Layer 5 of a small transformer language model trained on English Wikipedia (10 layers, counted from 0, width 96). Numbers have three digits each and are written without spaces.
A neuron adds its activation times its output weights to the MLP's output. To switch it off is to set its activation to zero at one token and run the rest of the model.

Output weights of the MLP neurons that the questions are about. A number n stands for (n - 500) times 0.00073.
n16: 464500552617463433233520380551538484675659611366452176483291425553607281513448731357300697396467427611502530466671829604469345493762526371285657573733536448280589560527515717469438705436496505558245454270390449449177391348701321763445553484598563686744558751422399616245523498541563553512
n25: 633635342500665536558415622503870416548775470465317519535180190437598473696348495614495381538611398514552426641408245334264444502654360783385503419912413711401505383697408671513512461343936379634541597456593197539525569466473658850531529465402636516473556552304422551422287563292604697706
n47: 483408606616404735445783583405519365331506690338436875466506406394483623540374498537213492462378490505471432397605349499312309498653651467407442483535571445688345555556530515577604637547694469446561285301564309344528600475241460690518368541583555365607327496559786454598287273392358658728
n60: 493586532346606389539356574453540689411648595613527276759383697390516602810662456553463411508326582358629758264779607660368449506593753429576668368312577524431462512447437815427328536508663655625529438360482320661625468349724249414263708600472534529281337620425643577445425562535477490577
n89: 250307415649530666316807495234732296658693770719280288174397648611622588293478234503599644425189410508770574485547245323298841339842399524767454582703571428520453615544488438605156500594274386572341431643841366501694265601521564507616466637621747240569460552523410680818608513488655213467
n102: 726324434301465203542475353727249400569520457385532457477780543482562286320681383454516942279317657455773351356612512335515283238407607562593391582731444413492581365417429633391710482554215447506367482334534575440749258433549317478629329468681335482622492665408213393277398598441347657575
n111: 553643417666808541503521594385408471566433493566389325421247378513589603300593549642397368618407297623540350771447940414594591171301637564398405443595752546596466431531461562678563452599487472676521534582731485364672652394467581505514506645526391701346650359543309504724574591345448614724
n130: 485600395588382617534627647608633734337628482617621654651527823580513571434415398565579508264567551372556545577677480479371522583932239541663318517722577217610684517516501244759641335604611466298646599516521511513655615704470585598411372458516593479522644246780632625314406456377581592532
n134: 324452460210313294624536716682676295340543526766670376528713595657286310554116537576753346820458414611575609667448347703283519643569342440442449545549590344489662419872227296294452897595348339409195521458261561499236735621239376542130450555242676367547343774435575632627463420588689617442
n136: 510302104571393517613439778677584502310510523457436535454181559583487425692609569438712499428625762437372342663625541614509688273676567276763518459439471552350634356597656543772374391347472438696485452861533613482726550429487428464580422678640341302360640496600459593503403634347343456552
n149: 298407423430557551475347395617906484450443773529500610285322665679417606785660752524572357581386756419477377457717522381321495584633491441225501501441515526432444493733431578540315516355761799602418426411450395495701243556423454553407366593369512568503433553508513483366524463535387453489
n150: 594610733423491527632501536567509510555442411393478450425600613417379556356360465517495655593499563585613486660567682656493658262449367365398511615294500481408653462448534417414595621488547682473645621335507438672412555516459456322497456415554368359480516409476522597544642809237413516389
n162: 657499452440382476378312598548476436258399473357526506548179855495556532640293753646670525493411694512392451619590559566424353243616480307507557622599781559336593356537284518318638512559592571670241295526470400717386395600511483403169624367534352597507556611623301517627437626591574368591
n177: 027340458606671263484457707548651421542447646591356394765677537568760658624302465559229286417608483581615432454453382317533545515459423754652555538507547435168661584381524443529763476585453473633617430325343493444214564320362482392139481702569534501487398144557439674259684516191228753681
n200: 572323421566350460573595738513744551456847164603465609581507472509425286583573555823530292564500479261707637449415576465553531640666753302392592747762433371474661443459435299199227601615508353151487470600350550228651207777537748654326564385350622460713663328311680584488509702415541423714
n210: 501472601681492582425440470484256521419579460350541501391548330495619631393477568319388416562482303617567486458409268482480572551566647600711605437578361533563455519485547294579304546455393662589559412560598634461653534429447560546663395553568554616471651443612558475610519355479312550420

Each question names a token from some text and the token that comes next. It shows the activations a of the neurons there, in the order above. A number n stands for (n - 500) times 0.042.

Then comes g, the gradient of the next token's log-probability with respect to the MLP's output, scaled to length 1. A neuron's effect is roughly proportional to its activation times (output weights . g). A number n stands for (n - 500) times 0.00086.

"s", then "til"
a: 500463489502500503505500514516496500500500514500
g: 446574653518569617527306528686432518682552461449722700155570732500437563611458348413485601616582229430292450491525513600442584839551732483588494384530435495519642490434498555529346552510440569505672622507550381517335472536422606357468637507281743318554543482538598632568650287500373400568
Switching off which neuron hurts the next token most? n25

"es ", then "her "
a: 482501499545497500491505030503506497432502504360
g: 371420369527669539395427522576539513258400455516509605272462421428673495465401568374480469426522679397464468760565407620542362442205558477591444525617619400591376627698613537697358255513393516274490456519320508320587425354620632412347265426458624442274459259664391500339418575479494438651
Switching off which neuron hurts the next token most? n134

"un", then "t "
a: 526577477499495503498504499499503487500501529513
g: 284434716563626365489277454450453380655555564320541441392505536478342362594719358605572609384607420395315674703461628489569382384432385527619511499508514446713476426274601514495560471266454575428525465435160545410424351416496331590573825410514762520522547602648557598524292526569525518569
Which two neurons, each switched off alone, lower its probability most, in order? n16, n47

" ", then "|"
a: 504419482618473499482497501515506495536500503318
g: 586342496520504396450357599650536238759309579543609463447430558472552461493448671206566649576655714178511451522659423453747600550584219497296472339583464490476388565584473658514596294461392426538557472412526240441504553501520349488490297573379460485510542316607385348400624547436580665540
Switching off which neuron hurts the next token most? n210

"by ", then "the "
a: 495498550496493500554499502500493467497498500499
g: 682726415509514427628675278481592635375342513449463498479351617470408521422751564672445349338522360376507499443474379378660447503323502707539487347306586404566387375495550428782763381601476499394448582481525505384824526632511533332369522594542341470566669371548333440547563317582718526475
Which two neurons, each switched off alone, lower its probability most, in order? n111, n150

"k", then "ey "
a: 495505485498504544500492498505521487500498494499
g: 647414577489382521438488646526592804543608440659531376587559368474558501634707612316334354474430548577601609503638246547384357688438380349423614586529418490503498504395651905480558608524546379333303528530457537607654529654395481556670474468776330558539347369587236502519390481551511502386
Which two neurons, each switched off alone, lower its probability most, in order? n102, n150

"y", then ", "
a: 489501499498490500505558500497500484495496495501
g: 501666476520620567457411381333451321370435499452533709553328409256618636630430382653469482720393412388617793583474651558475553560745558661590572431518663586412701648484574404680379368658537307726358496412603331421587476445474676535319465527359401504714349462475589555553391560613649617532
Switching off which neuron hurts the next token most? n130

"er ", then "as "
a: 497505505511502500501507497506496506503495499381
g: 438707489479511317471411500816581713293420476393569503501368580727645386684339452243548370416461605554420373585482371469754441641417546658412548595554710514397280632580459705514485525646586387474474435265481562435662377402543567712411436712438467449717561575601441510463521296545467457572
Switching off which neuron hurts the next token most? n210

"ond", then "er"
a: 500503501510501500496496496499497519499505457473
g: 469495359499535428542480444424561390247315596474538611626497587574381355643444357465508595298663503593403442600466771552485302657501436606454548591420463515757362376750392734649616560461504679691454463464485400535379142412484512380489524458446536360353414608405558426295352464422308734385
Switching off which neuron hurts the next token most? n200

"October ", then "20"
a: 497501500507500504500389498173497515498501496483
g: 605378552593612715503475547384436508551180540361610487502475304395587531490449702582425723638639359409421458334565384575392472410542423611484529507502557540748419510605509704523508481517472454654392499237580358422637562515371326450472750405625425455644456847447400729638775565378581458518
Which two neurons, each switched off alone, lower its probability most, in order? n136, n130

"ia ", then "Sw"
a: 500501505557500498498494498500496504494503500375
g: 520390430398397549480462550523485714093294560662485651609688364642656508537849678369555572358334472559626407487528533504465482463781463425470390556404537505401459308479502393413370411512481595598628568383449459445555604356483566579548537498476249295369620715596471526657705353441408514627
Which neuron, switched off, raises the next token's probability most? n210

"\" ", then "("
a: 500501504587491500502500508497498417504506502308
g: 647410356402527775549421418586533648445466550429547612636494737586256610576597627705457418559613667400411656473434356476404351571538432467485659342543454611306469575555522500536231590527723515350351655392528331218621617636492435363376477580614608479330701528602353562408431251494454619464
Which two neurons, each switched off alone, lower its probability most, in order? n60, n150

"ave ", then "In"
a: 456497500504497500549539231499495498463501369482
g: 618519454651659488570440477436607668794490473740445438709699374570377365484632320458648464450591310543602516501545527321279560397403606532407473417376449443517252297515442487505595491600726608531607477625528601526499344479532549268404687466541188507562530572336709468571183566553570487501
Switching off which neuron hurts the next token most? n134

"number ", then "one "
a: 528500499489497503534491499499500511530495513485
g: 523629417448460440512521594390503808516375530412632551662404407542569469515472417312309538546456791485368420446506500511741498553360536383440389482442636455560470773558539506456279388568595472271458592578803516286579633253530549531356206582354428514604645295559396300451381460562360428533
Which neuron, switched off, raises the next token's probability most? n162

"R", then "ev"
a: 497496557507502420487527503527512466501502503496
g: 253603473602260309525452459425467506334652541308541431637458479582691514449603743588567376593513669440324710411599448477457511739365457429440453401600366468379509588544639541823419409576550438510637482535709418471589472495315488355488343443568476562543611401418497546375139573456743345643
Which two neurons, each switched off alone, lower its probability most, in order? n102, n150

"ro", then "ss"
a: 421500498503503501500492496500512502494499491500
g: 629710710463455536501544474488449600575531593447233657729670436469696460420565657388503587378471508415501631520581432742411738451768278478580483692457532484432285411406455388352548557504383383640571567274437531382437430536306637409327260337378368534459667476402546442397441350536410601338
Which neuron, switched off, raises the next token's probability most? n16

"in ", then "its "
a: 497507499496493499633497498502508498501519463500
g: 379455543447483697521612522466573565325587358476549522698248607509749767544412444665415457495404554379459440368462628510746217635440553476423567564322737308460237459732490637606443529429416556485587562439524406610662745655528667305566577480495478417474648354409435442413542322586522541638
Switching off which neuron hurts the next token most? n111

"J", then "ack"
a: 498498548501500592501498500517555477539499501502
g: 495639434527622476491722423576573402415535473677405827550500401248573594669355465527603535373208465491530511587447632659390456331394388326600430211299689505489479505488546403302542583463481546571504351237566343518413622541596460700474366595569423719402642582715483548571424505353360517401
Which two neurons, each switched off alone, lower its probability most, in order? n47, n162

"Ch", then "ild"
a: 496504476501500531498516502499517408507494486500
g: 510500514390591473427378554451527485335476523489457555408599494611666566540577497635698359391387528425650319492453508504292590498192483430544552364443516474534373427692457331626438528509437448544720611394374586481415269374634468272467521525488237523679411881736650619419534536344749669647
Which two neurons, each switched off alone, lower its probability most, in order? n102, n149

"May ", then "5"
a: 498500500517495501499335496213497515503502495369
g: 612531748509843628549408528370421475303564448365558488490620327393558562497472523429487664559608462579787625562434564555920534369373482407490447582473427399510734391551681558513295525493510647637443549382436354469394364379589467399605701530736284453532483577370367538527394361550579375585
Switching off which neuron hurts the next token most? n130

"its ", then "of"
a: 682503499500499498503515500497505500496508500500
g: 597629411642425547479661502681577639401707455480562610616536534343485599432602595672377606557579528466539547317542613462652404784243280370467507396563441485554464531069570526507533433490605531490457408367385369417425494662504424432603589328475386603736551360257647504396573395684280587570
Switching off which neuron hurts the next token most? n16

"W", then "og"
a: 497522500502500501497515503501576450475496498500
g: 472453628539784543503497553262565631655403540671546443438508536481481308562137484463563357503441481344284717563359389586680400652264409426285452555553474447402744685408521535577558562513560551620448778709394598288518699592561487465413543646601391540415388524358455453504542308533490458428
Which neuron, switched off, raises the next token's probability most? n149

"of ", then "rele"
a: 513496500499493503523501499512508498499500500519
g: 455325493588422481455413658600503379274543396495556338500522581369652536552234456116639408526522484444550378479512535559355677667590634533730503838640477492393480532614505672482410508501436429406628566517550556302547683415644333613393493396542636458643581717182363403418578447505417544584
Switching off which neuron hurts the next token most? n16

"| ", then "March "
a: 499501506501501500503512502500590499500487498414
g: 457572455634521277368434403501312225352611476480428657532468651539386468541441459709557378506309447337518401452461497656408568535595410514482406597530547504596472421741447729640698467553428539611490427475301486634903402342528545520498290595386823379459395338673550442607576641549610497376
Switching off which neuron hurts the next token most? n149

"ot ", then "of "
a: 499500501514495501505504502495498546547502511375
g: 575598669422598295451440370585593289512478540617315332442504327538409435638506529603578436498525333493540279546475317475529321466274628598576474403628578606518585868428429327538629455299373524342529519193300407300516321323584421525502503319383501524597479417437739504366470492552656559552
Which neuron, switched off, raises the next token's probability most? n162

"o ", then "l"
a: 518497522518497498565499502496498493544508446493
g: 477791667552407626442378577497440403329758524492575546649328440521471529417550495483509475591549538531395523400594230564404529291788523294569550584575388546324866663690648523345499547536628466540509592237559587522494252409458536561672651466588489556415275583519417340529560602561357503440
Switching off which neuron hurts the next token most? n162

", ", then "Ger"
a: 503500468502499500497500501500496500531531516496
g: 625402345450580583595740424401434541580435530353383506447750475634332508388722591528528707517477608462609397532679591572582532133430454546436463354342524592785505726408388404705414526334632495582682475595323523664531481323583490495470657467532248606286522396525533659534640536455450404443
Switching off which neuron hurts the next token most? n47

"Tr", then "ent"
a: 503501502479500503501500501500531494507504469499
g: 507363727418445645366548595665604569538477572487499577557461402472378468393220398478537607330449491698270575474593480328365431465434503411513402549474529497521421506412567662682467643485485366608488587292577649541619310584462495353781813417431581406512270831562524582346438620389465284677
Switching off which neuron hurts the next token most? n200

"en", then "y"
a: 503497498462503503500500502492497500497496498502
g: 489466501575767834585533582468356605543591554537365602365529530483637585473358420574508406534210723434427480477567709451452458492523608718477534410524460625552329603537469607609508370468581552190266316513227524483501403471480591637797342464598571441748377483445557503637639558468335560613
Switching off which neuron hurts the next token most? n60

"in", then "s"
a: 500492503500500508505501496499503507498499500498
g: 653535401653427694409268434611520396422444555461254586391381455369575614333448446429523527260530516523463572340320446377294399354822487559446557524576466521613417401591350507522697365773441692525477562395544399438513497438469308443184572413543320602609568827504618494480541521528633608457
Switching off which neuron hurts the next token most? n102

"i", then "at"
a: 501500523500501473502486498502521494499510500505
g: 351396596591565450595537581723574649421693603524185579548439681397690519603562390558588563535599565464512360722464586544651734672299427437517466565593568432379555281489469435518487477541556608513656550560456434508569511481507350345387650563483486574499395344426658458452107681474121458604
Switching off which neuron hurts the next token most? n177

"e", then ". "
a: 503499493549498499500498502496505496500582502490
g: 523597266400441448429529439607572321507501493653588465380535527551456530372498513587501586685401504299430570700545675535756533490564401487644472205377489510406321649548645557436749511668517494587621442320530548651200619588404453429486354467447603392555217410515568459331419273573743667681
Switching off which neuron hurts the next token most? n177

"the ", then "pro"
a: 679503505498500497500488500501501487500503499499
g: 274527418468429523502699437448597381439669426500769451410443532373752519513122266219563428507682348490218611460517361511675311501486565466358612717481505533324592431593510565556586608604396561494526492570620526406644425538673603468712687484580573471604518270516553385511442445471544633522
Switching off which neuron hurts the next token most? n16

"s ", then "out "
a: 486500505498497501495499218498515497425504481401
g: 494538481582382497431304590591474229547693443411586666460512307400584558468488601579378543592367665400620436476512487528407384896660383387689513611363411441454391301348501362629261554347493510501582425596622440579309592364485481561534527492335643399736235623403408541459637481599303606386
Which neuron, switched off, raises the next token's probability most? n134

"s ", then "him "
a: 469501500514497500493511196499515496464494488355
g: 453372457644373666217394483606504370430474377499573519464412463622669384446450578480585670327376688453319448773528378668448521423491459523853490456749566450620447457282606449639253340371210480552463396453577423389272565376545566532434378308554593390501490452501287531499461517521361556534
Switching off which neuron hurts the next token most? n134

"| ", then "I "
a: 500520502502500497503502507519700508522506508445
g: 590559631592495851694721432473613621450298396523540277560393657375443293533488614494519452525541510409484566458516572400571509609200435352494468683506505538566303661608553680680718537512507494442457422637556555524195563633493471459759346434314332492471414554646434452475388557741591381465
Switching off which neuron hurts the next token most? n210

"un", then "known "
a: 524668509499510507502504504514501500500500548498
g: 475392427439694577505669384351451686515634668717375263591636664752359537586740485447479718732450479461631386569551377467707493730398532315543380515815410452445559536471496451569383481590363500538588489478550536648552642322295513647492378362472341508566505544606464656487301331471442506518
Switching off which neuron hurts the next token most? n89

"| ", then "July "
a: 500501506501503502503502502503552497498486499444
g: 616516423574441218371339471430308234505696425394498596344528581504329536542367458730547483564327501377578512417463423724509573459560498523445471595570551478618490482708466591551627406569420578497359384593243504628822266388474561598514287715355766413397371391614566459598640603457623475433
Switching off which neuron hurts the next token most? n149

"an ", then "all"
a: 611508516496499510484499506536498497562502499489
g: 602470869395561362457638466455374441263455464382551368534522459727443506509340518532462390458599634601410472492574357497473502436592556367441650559500614384427366452461544643646700475706206524763578559354323461557537284470429361541479491529389464658625473504552618589643866405423243455474
Switching off which neuron hurts the next token most? n16

"l", then "ot "
a: 497496497501506517499496493496499500500499481500
g: 537462564345439538334474502622398418645595557400457356390424417453332499527543386373486442485435258560389591359637535429700531881724418359670597654297398395419513626314479355441562461459603595443701515290407594631786508401442466520622436451381398474547463271385581538434499759504691509366
Which neuron, switched off, raises the next token's probability most? n200